Layer 5 of a small transformer language model trained on English Wikipedia (10 layers, counted from 0, width 128). Numbers have three digits each and are written without spaces.
A neuron's activation on a vector x is GELU(weights . x), where the dot is the dot product.
The model reads these tokens: "s" " four" " ==" "\n" "-" " No" " he" "at" "s" "\n" "\n" "F" "in" "al" "\n" "\n" "|" " Po" "s" " |" " A" "th" "le"

The vector x that enters this layer's MLP at each token. A number n stands for (n - 500) times 0.011.
0 "s": 278645243436611586520536530662429304417322526549505044536345661593492484460722420450455551353503522657453626581522352534641404621399435631459376292482528563603561396397549486507579525448496491599400620533241421532592470582586525523593509251517542656490432532606456494621567544654498520620468585514410505524413457549500646460460587406686502485569439728644460407552298249443349498478614
1 " four": 335394484539572598397689629487455308501425415732496174424429570582627365435574550332506733384676573653595488663561397371566546479527538708318328386348594578643357443534620503344575466368284400529687592546449363601506387442460491565508595362432558433592556590641546734519609469627484521612557641463454507341513693636486455587408495482378498291358465614523306395511367306513515550623651
2 " ==": 300484316446704629509597571769358399408496501505410151503425611598584629480627345474533712419507384657520701600396477548571467596395555477420312252539462519613543330365512590426502438349377538757266542522319447391548476530435341418572510436431493624621338478541505583606509616667596551677438616406429492525516386507501603434443533453718513429642433711734548401542419338469464537508545
3 "\n": 357501333467568637440375438642495431397481542508471098478427682652583563279646367449539852517437515468485722472461325529493390526467665462484256339494576654618506473453548528556446509362629351671127462626361520427511480525531492514716523330415523452675312529500375439602519471595577622544432547539402561692350560476508492501455539509569499490511538765674595570611307428476469534535528
4 "-": 353547167587408524403643693526664280427364569483602257482450468518446408509706350363473582552313567419622445635437263587532396567462744422415267473557641770563414517509519570347672412444554504328387534680448549584547439542634600567586597365626543592531407545581598680387542512392500335467349477481412531548429533481591493684493511389450485547282601550694479608487315450538515421606449
5 " No": 418602387538602528466626391554469323783516734604429193551322628615566404530519350424411404445509482393623540391596454312484396563430547525371353323708693584660449515487745466393528381585482618483570661724571606466644469482549570659455353437488460271520456666577541479411521499417469613488348542386387253419401421554627553607351579472602598528228432532568351451539406381526688490632566
6 " he": 344540417527444487326737485555467314444286491384404009569441542393543409532474324424350626421537709571671523553415403550523536454599473632458582519557589528553497374367635541528722598568420522482648550681477529409438335575490528570548582299514596416526510646622597671432328363475407399734506573452529603489516543378472559594440395494655458517554521506620492553486293480555418820278615
7 "at": 425407264645561384412565473660502371329279587600643560685343578562483451539438411332325431603427707628624633489581308403508400441421504678447544740538582720727464356435679410615471611565411572535509539429625696564483637499477581463420596578518625456630417549601504549365593576532386612317510593395541288409385542264605472645466442438387499340488799433421494591403399366397464310520443
8 "s": 352388621595593332633409270583507340619085537413431422481500523493621497466579506586605640487642631496439404569527627467277460499378450631495447443466343632613402627669402505410556428371236442613575489514535581524430706420484487531682381383534458623556475540613292574438621590525376581509483378557613308470643486467481777743417641368531334463303624613727465461443493405454396582572528
9 "\n": 250570387585566482452428419490496335455337609364592144374472578627634590347607610350576682414492547514532604449578480574633387510526610508577414404479561586725418329474503549504544509442580363613205506684346604623513685515507483495660547340463512447648425480561391374271600353455593626390409531425540484789467573606489417629453647468558466501379563553578580488695226537375484466645402
10 "\n": 317569307437650574416400505567566382399525619513545092366497675651667576415695528381615672471538568421501644414572378602658371512348622558502379386412583638712411419476383543571546462365713360576259467699423603611518551578506502526642640383365506488662359534562315396375480445501548486558399500548404581754394500464522393580424669359521487504337537516640435450585326446474401605519449
11 "F": 481646420527546645399583463549591430495399347404509248496493704398648440591608409611466498600686675580552619516591246720444517436287371526157378378586572631500498572418666466638684488486525531652435530717494383500523301660622532451497609318478756461615368412519326491464510635525379525408357486473552443475479624386482460557395544296467505531336470641500392619511453638559457621212467
12 "in": 798452434596603734275567558560503289419349534591612378381385708563445517477428363500223377463535661636488613492539358594492467647451651514282377404452416656457518538636714460671471312495541461485408463838501503511707426545494449528364575681465309484532410368637343701557529533676395420503343596549390472473344471447640628641386428624422433525478542633343554477475463368524469468512529
13 "al": 590338479489522437467520564561390428583150591789551555405492591443603447464637415543376482507596594641640481341411420609471404439524459426384437478578423669470253442642517537456428386385540447621362502705384677560727526501604551374216602567372477674438438534675336684443659619601460520536461531518397385465183433629465540574355320606509308544524707800424417510449474411552374623679574
14 "\n": 256498332562577524471412437571479420453351651481553123305476702607576608459680596435477611400472522489487595409599413553640413472447649471515413315430511609618373421463454595455595363436580350646195509649364689581497608538468521434625636439506541435666433448507414318362584459547596656493378538418508538808331542589567387551416638414546553556421649573612560558670275498372431388615471
15 "\n": 306564308454635596418405468535588380447491584502512089352484702616642550455715518405600668474546573404512624403623313611635388509346620541467342391433587626709390424452413542575552470360737334569280449699442575623515535603497490521618656404378516486683384517525299384397498457482581494577386492623412593733371512451537373554414660352514499539380558539644441476583336433464414626509473
16 "|": 295359393496450527352664743423577241457357589522602269364371582579616362642594379296481583466419481556449482642650456529642354564391424433390206346492607687463546415509592677454515428463576563580423482676340421541565529599609483548493688435462588564618354444738374503390477609525431556602327471454440699656507506432592500602330676509641644381312518603515547456527297567539554502565454
17 " Po": 422546399428589555469526642611668386571211471485381231570419647481688391666544405393501543411591492507572658429476285423376685571433491673404477490538469618579438544547505559402413594404554541382550490577414548525644279589597564447205513353464763372577495527499350525584630701511613583592386402534405381688529450471576530579466497316615446726450352525559483471263389677558358578227456
18 "s": 389460566381566569321680485391530261421210659636343392644452603568585526522516337442471548509615510671525611492542433401495453448426631646656480500446478471530469659663730497618426441465539543594339397398324447462548427543693550634402392621458566743539427494669300586609630648414589559423364555684483284406276699366438434711303521532463351580540673589458496473554403387422377305426562
19 " |": 191449527469356525231618641350401287435270630539500265556422536707601540686594503423227586481472471512529548489587458745515426557406452548476447323437531713430440385490681559276495377457569572531480709703292573598510563581643515642500560331604525581529327445635356576419502489468605490462340442519413520573336585594597472659352545522638550517407616673467592447464408673534559413503414
20 " A": 444455403618520577610472583361521364643263533566425240355510672386600646540426285340303481510504697517523322433586491536451566504455370555411382415530550620682476501560677578350552477458407676535509603480397402662596569571464645681296489536224629563651332561643361514484457674480540477530441432595432261490215506427747430608467485587629460562413362564396416452484434636698502651429649
21 "th": 407510426546517656561742444537486460472433501571724483303417525330558610603576301373264376509481630695554540453620500449493369611268564580313545498616461398405451458590566645706639461468237409623583557561479602356586526423599616404520534538444664587503567230738383580497575823561556406593513580350483307544375534369620317534401383555611568418348632456465510522706345314439318505463449
22 "le": 550348374610665476570440430438522398547210596675443503654526480632529326569540420469660384545733601613417505544645371455467553428335454324274339327468401641481425459602719614552465554459437426547743682532634555520604468382416611469500626585281605547578588425429411535553610777567407351309492646396521423467445734407539542645314600347468549439352471595510531615520395305403352730366446

Each question shows the input weights of one neuron of the MLP. A number n stands for (n - 500) times 0.00089.

n328: 511539458541461558477452487333610567469541505563429390587659540591575387495444484479519399339569439479421406580687492551773446505516505441433361548391345296565549561426527411630593503275489556580500445521604511518567524614615431335653592352432455554440658540421532409435478559601447544519465370546415621526398546550450524437497481563417338607538621428477511621459443718557610489479619
Which token does this neuron like most? 15 "\n"

n323: 497339522419439548354460394441431486377509557438541386551578379400533332552421382472528449424582427409495464453590577560441526625480539472666547700435469497577539472621456419359528420497382526658569469554433512408472474439570559623711334425579710460400550500489526446258359454361449413734687341671486511614546401559577409618401378558409520609543508230478413468647503391428454463517466
On which two tokens does it fire most, strongest first? 6 " he", 8 "s"

n33: 646506460332566356500427616534464580565638476497545472526589515453445578440626617454473612468459324361641523540520494316515551621429558529390647406497650520497540401404310633691518626494488432424580401550564650756532583383598450454413520623724558455658643450474642426488473616576576482569556686382471608546497413347624353448526471494523544460533489646587413400581514473315761366676429
Which token does this neuron like most? 14 "\n"

n133: 481385568420511483557544680527494640366511531458359576483631525542475698557425457538539559500334411461497464451511573615525506508506429312390525458542478533668410683384517574594531587256452439477463417318391387667425311535533337481425297712467484441462622514668537508555537613528644391537402563604480660631528583442490514591486600624524497540657538564379318440375503556360520494508548
Its three highest activations, in order, are on tokens 18 "s", 2 " ==", 20 " A"

n47: 559507653272458417442533534396483704580344587470500625666621354383282530461580506349477583454583464493548788490615624547633470327641405413547526613613480519361464404444275671642477532520709450562439593457346285542557392386621394411550328354526677513500500443437507453575665379593507326415463306480353368412658384575253600510600633490425560698449345579487619479320611557484460443663655
Which token does this neuron like most? 17 " Po"

n476: 693348491476603422550655503597364587598650443461383514443218590464620671407572485588611545402351408422408588477639368518414345571533532440364479399485452451453515521565448497445407643544533497349588435587429438456518412471447435275613460520577293588512529407577603439541418684407366306592590466621281604629391506468556386340433479371541617463479584469411278407442659436350470360538530
On which token does it fire most, and how strongly? 2 " ==", at about 0.97

n431: 401672474668741395477418506528328538565404595599639599453578541633543434397298580486600344401520535565418477696567600618380500604488454577382439427436582437480534480471542471631629506448512550612479436559521323465412494597428378578483517586599208601365506397393476503333553423559427331383579446686380584509568524457621412468517480563426365480401477394444613503515681556244438640391423
Which token does this neuron like most? 12 "in"

n374: 395549610388448472555516367521342440660516491568642494559506469472555485345381540725503469425559313459512623509559472677413525386402537616547543516638425290552598255643394389564419408540598569545554565412658343445278500585478649386578719625655648452408594491342415494454532456538401455516519637705550630540582478556676387460430431423241641349324579348497543620554650639577623490475595
Which token does this neuron like most? 11 "F"

n191: 419683577380506443479494570434341457634688527629491574283494461604482533503434344464549336368524464445529654488611397643329381506448467339631390737678430468427479542506587554546554524598531694640543572524587336453594500512384539476593486468536429714305615385491570292719534342548425556364479497345500443630381441432574458503665410478538609419574450597396392640368544436574616402657537
On which token does it fire most, and how strongly? 5 " No", at about 0.96

n443: 472447489465542409539423699603514615624386379565385462611494360624520646417491422612397405400511466322671345425698483757335523545668466382336447528369428431417528438582441477410426575447509572562465491477518378310374541550469438508469475586548545578581450411463618344534471555523574450261414202566509472497390465292546537435636429521469557390485553358475613394480458445475566558590567
On which token does it fire most, and how strongly? 20 " A", at about 1.1

n54: 390513470384591570407603542522453604488471562628489536487500418380457365626366545421495583408444433451468589528541562539467628444594548596471480420420394475432558597503513431487353477581534503527383628414503454508278422550480579505613401575503467403548372640451620677616581469601513659492490529555523597257416521523461616477590343431497683527690465316681533489489541500368409568551427
Which token does this neuron like most? 2 " =="

n319: 480636445516412492523436632666529516500681453464555486495332482528513596460574585477513531467350528438485470692515394461526651462529601446585515469621544555473500584383476503445572387343622580505583515619545401384387557503634520551447357432365573313442567621426552500389586319441510524458479589474631538392586437500411600447463559397410590559372525455478335436398540601437583451508242
On which two tokens does it fire most, strongest first? 4 "-", 5 " No"

n87: 641636429547534477616578605475626614517639494399449571572443509424492489644442449278520491445382514244500603643695529430670544429588420442602586517433456511497528627552571471553494630383550433425553319256437551418744394551466422534448494557403446535466579532382506389395506325488572518432648500453413500506380545591508541503627500518452630678541483497225385566302506406656649453472356
On which token does it fire most, and how strongly? 17 " Po", at about 0.1

n15: 599448581400454400460588428416423619543675646679549530397572429530243628471388491602595435526257488618537552511401589399626623567509561500560378650535441299526428526301473520497400454471413317518542412500378488546553512497572286538588395468558474551627417485389560518480345625580819570593703521518397445462596310579406509325448609375474538474446497332404494488497520676523393470587455
On which token does it fire most, and how strongly? 2 " ==", at about 0.14

n372: 396635565466659561406527497466453528263494341415463565360527390425392522556461374459450533459492607461426609567486530525489514576525692425492535464701403610460511486569500525548635476636430605537478325248517474413514575398565317372380508433596511441470691599388472257492517383321489370379522562575398421573405429568440436549548467568591382524511404357505410452638443572579389441492654
On which two tokens does it fire most, strongest first? 21 "th", 18 "s"

n308: 634633380371509601419571531673534376512651416555554494613515552615572515593466596500450574540586396593414388422503574531436450379653527509506315430678534581362446732521323524772390509394578636382590488324519593470602556611672607582610488512533549525578494617463537466265444519512415608597645365562454561422450368357402478579449503253515392503736631484355259386422636441527537291449494
On which token does it fire most, and how strongly? 18 "s", at about 1.1

n124: 480443520476432538491520309439444477553630459676659650448440454506554440418491424600392497561399465290338483458468637676622612503359272620286506459454433610347540535676527511527477477434733453554376743491371312483503544409597578552529500477362483249469596471560465515514556544541512518461410390720456356622541446494445558345511465476545381494550410422500537608444471265366603432403491
On which token does it fire most, and how strongly? 12 "in", at about 0.83

n295: 472473566494473426512475416659410621700532478338494570605415602512582433446481632540410314614580371426554546542319398594389265424481412488238424611472410374608425393420269430525491612533672373420594423543682365409494534395406319503589527602472549368406470537494609406367522497549534335591528793404512540497403361387526528350398404440407540452837509458622702589572539528415428440500559
On which two tokens does it fire most, strongest first? 7 "at", 2 " =="

n440: 542497670471542574528409581554223509517596509548347527474550403535494660475557578385560537378217571451371506400525609437548254629613503629520511491329506250483503585523515480459571595421457549473434389440435515548500442589278432458662648506588568590531508534469546526405306393546477500177463547552546520640483383551409546559664531435494600451573436544505520479346534344486653416542532
Its three highest activations, in order, are on tokens 9 "\n", 2 " ==", 14 "\n"

n407: 497517494462434387346542671452417509590708603433421630551461418372447500596455412433676460576520497395432545659534432663492532367466472273611553517613554558533644534531494494509379508269603483456471413517518665525373540464550534506407248470606322463456511455340591606539531326398671561442390434657591601600317430439410443430541607584533537497454590427516646392512561546517446253469477
Which token does this neuron like most? 19 " |"

n276: 603682582470628630322408658472474485366470550549201544483403405453585383542506554497415462604497584485617489576537651541477400452612361555471683500486532322571449445621402523656335401449571555479471465465458515594401532607389468695465544616443486341619568584342594479497526292256575518402477467617576595401532399520470404428336433596398471478343399548578474383462483377603638282528512
On which two tokens does it fire most, strongest first? 18 "s", 5 " No"

n420: 455475495432505510353632544476389610458477461487387395520433604541657455627515547422579510300379403439610472507548615464490410580624517531631518485584559455602560637505503424513561517615572426545523573362574317370503428415445611563492412575601535484473505666667505492470454505576492440453472552374331437473404513515445428326512406710520444613422456524502578432360578683510582327360565
Which token does this neuron like most? 5 " No"

n90: 655714540521474541491565485438515405543635539722743447494590594604488561457521351500708565441518509456432674509462642670606327361488422672307439758397527354503526471418303430470453428480730470503548535384543411457420539566407591427439517442550622715402503606561557494552461449412471346506473352598361587572449530509655432541503579558552512520506517381443424293635662321523443491454587
On which two tokens does it fire most, strongest first? 10 "\n", 15 "\n"

n250: 581476479500476491695547560506459519361401468509410614674662537547631608448559597494500428609416469274368657382633619450463494500646433538399260363281444494564460665550484590487394531500462334665453553591355376537387437323672283312466554619596534538365500466252532528503551273663652503516403443733453565359395561559515531429482363436305384386599458591554460342602592513546560500549611
On which two tokens does it fire most, strongest first? 13 "al", 3 "\n"

n403: 598497508349432393539318543551454594404645378372558671342424642403484476607554617611608435519598580435611484531343425635401552576546521686400466596406586451576592362452456526729495432545478546583486572543577601455436489380387426532556497432519537421581406739378587419497492365441659398404409495522591381503581459513440392545477388536490607438533453439358500533448579416542405465382381
On which token does it fire most, and how strongly? 11 "F", at about 0.34

n290: 521624418271503368626433601590454497586528568495478462487666575546547548618600683420565541538430581541508381325463495685551292574607500500530492417449459550403418479489445495503513500598544387787636634454542441294397607434330524497412539429537566492487537605305402481519525495495430517536519434538495399357620442612558308447487532447377551534632427441541428636451479486463432322632503
On which token does it fire most, and how strongly? 14 "\n", at about 0.91

n230: 471403346584500535406619618386411597497563420558629440375652276423426506540330440434529435509622450494548411682407568411488435480503474274594442459523518571463469468602302523592550657437589330603568695412403485577518598588540541451526520568549292402577554696500574527612530479395378584721497449261506682620390317486571465468685442503548471489640438488638558376643523524445597358572429
Which token does this neuron like most? 16 "|"

n508: 342533449300503546521466485535562309338584364445528675683599418552369560435454562620537506503646448577388623648436663559375457524692425518540566515479561230479664409585569394407512649497553515522441591448632596392390506548491412539512394467724416578428521668694432546542519460561421516556463478595411524272534497609778350594571415601396540632475393389344433336385611509389432460362416
On which token does it fire most, and how strongly? 18 "s", at about 0.25

n28: 369418517450661474387523550390226532545609483557619443624381457512410645483235447750590653520532488494369582458417543395443564472541537500593548486491393536562531529649417511550601432466509503297485400564554554540512351537574428628577624570372437515455669486394651459469474424462649533638592553456503606443424441406313428477730393669624563422462385590439423277474576424367596439514424
On which two tokens does it fire most, strongest first? 2 " ==", 1 " four"

n187: 516323505583410519358427415569410565537599445430553457505317519484376687624319418598497489443312616527471596484353614451522637558640479269440417371468557560534511436618500505591387537564601503631396669481592438458343377569468489521540492365516556541532474373401557445479456467554640255519614340519440420569404470428482459449508424600534676510569568441505543522370349566479626505511648
On which token does it fire most, and how strongly? 3 "\n", at about 1.3

n203: 535513434538592371432321557451511562588500619428461457508434468489348421395479456508403433532628420416407524693479540443471516376658413508608653559350400492403487521500439630770575408653544492334429455343591506540511631492463599442633634537503455418408445511492432448534557622511463367538390462554325636482535536511624430508432403655555548340547471634508452575626337546400467266521486
On which two tokens does it fire most, strongest first? 14 "\n", 12 "in"

n142: 492408647435563381535256660439447483564548424508640716384563611301351382584478608454466497356506519375626429384594533444447424402469402659396631555508656516549527580539434667573356467538508419537368657433382410448503444508546533486445521614456538379522560525580548503576576469400698480630461514433433536337458392552466480470386281540576406385401594411612613598455557486475556537587652
Which token does this neuron like most? 13 "al"

n30: 680512454467608506512382575418416395368467440624650464518471382668459453428340358532554315556565482455463444555532631482645557275593424551506561500574497278549413438329275526579381613447473560387494648548497574544580358338465544365482608784415512527567500673656587641488404440518361445473586588488417544378485503462327554291512473506535491443361549365554526485243599500369572536643545
Its three highest activations, in order, are on tokens 7 "at", 22 "le", 13 "al"

n112: 476608515460506461497560551509621464463473403408654593628597539497474588529491326789566392571497589611566373340441467482354452412506371464449426577739443462532404429512417417761506491435406401546412494533546310342428342585576242276764506520589547391365517572464753461591518491503322319634602445506461648509564479344362497447453587491628473463585468534486461531357526518562569467521621
Which token does this neuron like most? 11 "F"

n169: 639637427444556423422403526465529566585570301466376615677679623592450497528446411570468316472534511457519618492370414526614459441555514560396590528429675633603623421435465508424380564379561400589595446434494589550500370238374650460577440536622616352559391643458575396525483465526457676529309529500428548326552491500460423330603546471500586569640497500280562518401517468360272448458442
Which token does this neuron like most? 7 "at"

n79: 618470470388348534518403676253414672365522592570456600467428521562590455405613444494506512555491390408444431636412764475509494494577692396423416488354632292583458564494503503516384572596429564576583582558412529527537361434578627548527409601424651537401372549455759441347562620344551582653531472414381488560466703431463491433545418418646409717662586465611406541341560716416377577395649
Its three highest activations, in order, are on tokens 17 " Po", 20 " A", 18 "s"

n402: 487793458661564474362621520453347589560681394653571589431632464430368594506625615597497441673451412447544374529376427540421380358700548289430484601493572490538500680605402481450395323429447602626377268394368311465556573516555405422614494577526575810497679375575291297474540420523582436460418661477609471413417635438537470435606585385545441481581369629689624486533377304474716433423323
Which token does this neuron like most? 2 " =="

n297: 506541296410379604567468766475562726616656507620661543406494555576513638487484316503592549513442370425513535380629660546383365494513404507457404678516383544687309429371457664550357748404559565372408413595483561791549450471439403436561553643419632533522456617593582451337319375513497363586575340549653461465355477490552301513468429517399477415576336669225477621543567424503309652513520
On which token does it fire most, and how strongly? 20 " A", at about 2.3

n204: 555515427630403435527549397535519596434393394570389491506673361335394329467667578467655494346543555326500567530537429678408566573425558370394336792398491476593461614561497601519734678524606534245616485382452548464404365449643399412491417479610604249418653472372587459482597291447482465355639497444550619636416598451671618381494494602542559405655461449512482401500527359555391647482478
On which two tokens does it fire most, strongest first? 6 " he", 22 "le"

n384: 680580560446520606612623346553361559441416447462352431409327427376394555386450477387559515366427465568568607437698524432576339463393270432497367503506568423494526692450334483625518632448696591482470666597361583347471548477468614430555365597663535619494543447520556530624411456559465560797626536444318387558631506480528500506420564570623479415704523524500471336440465497399411625373521
Which token does this neuron like most? 0 "s"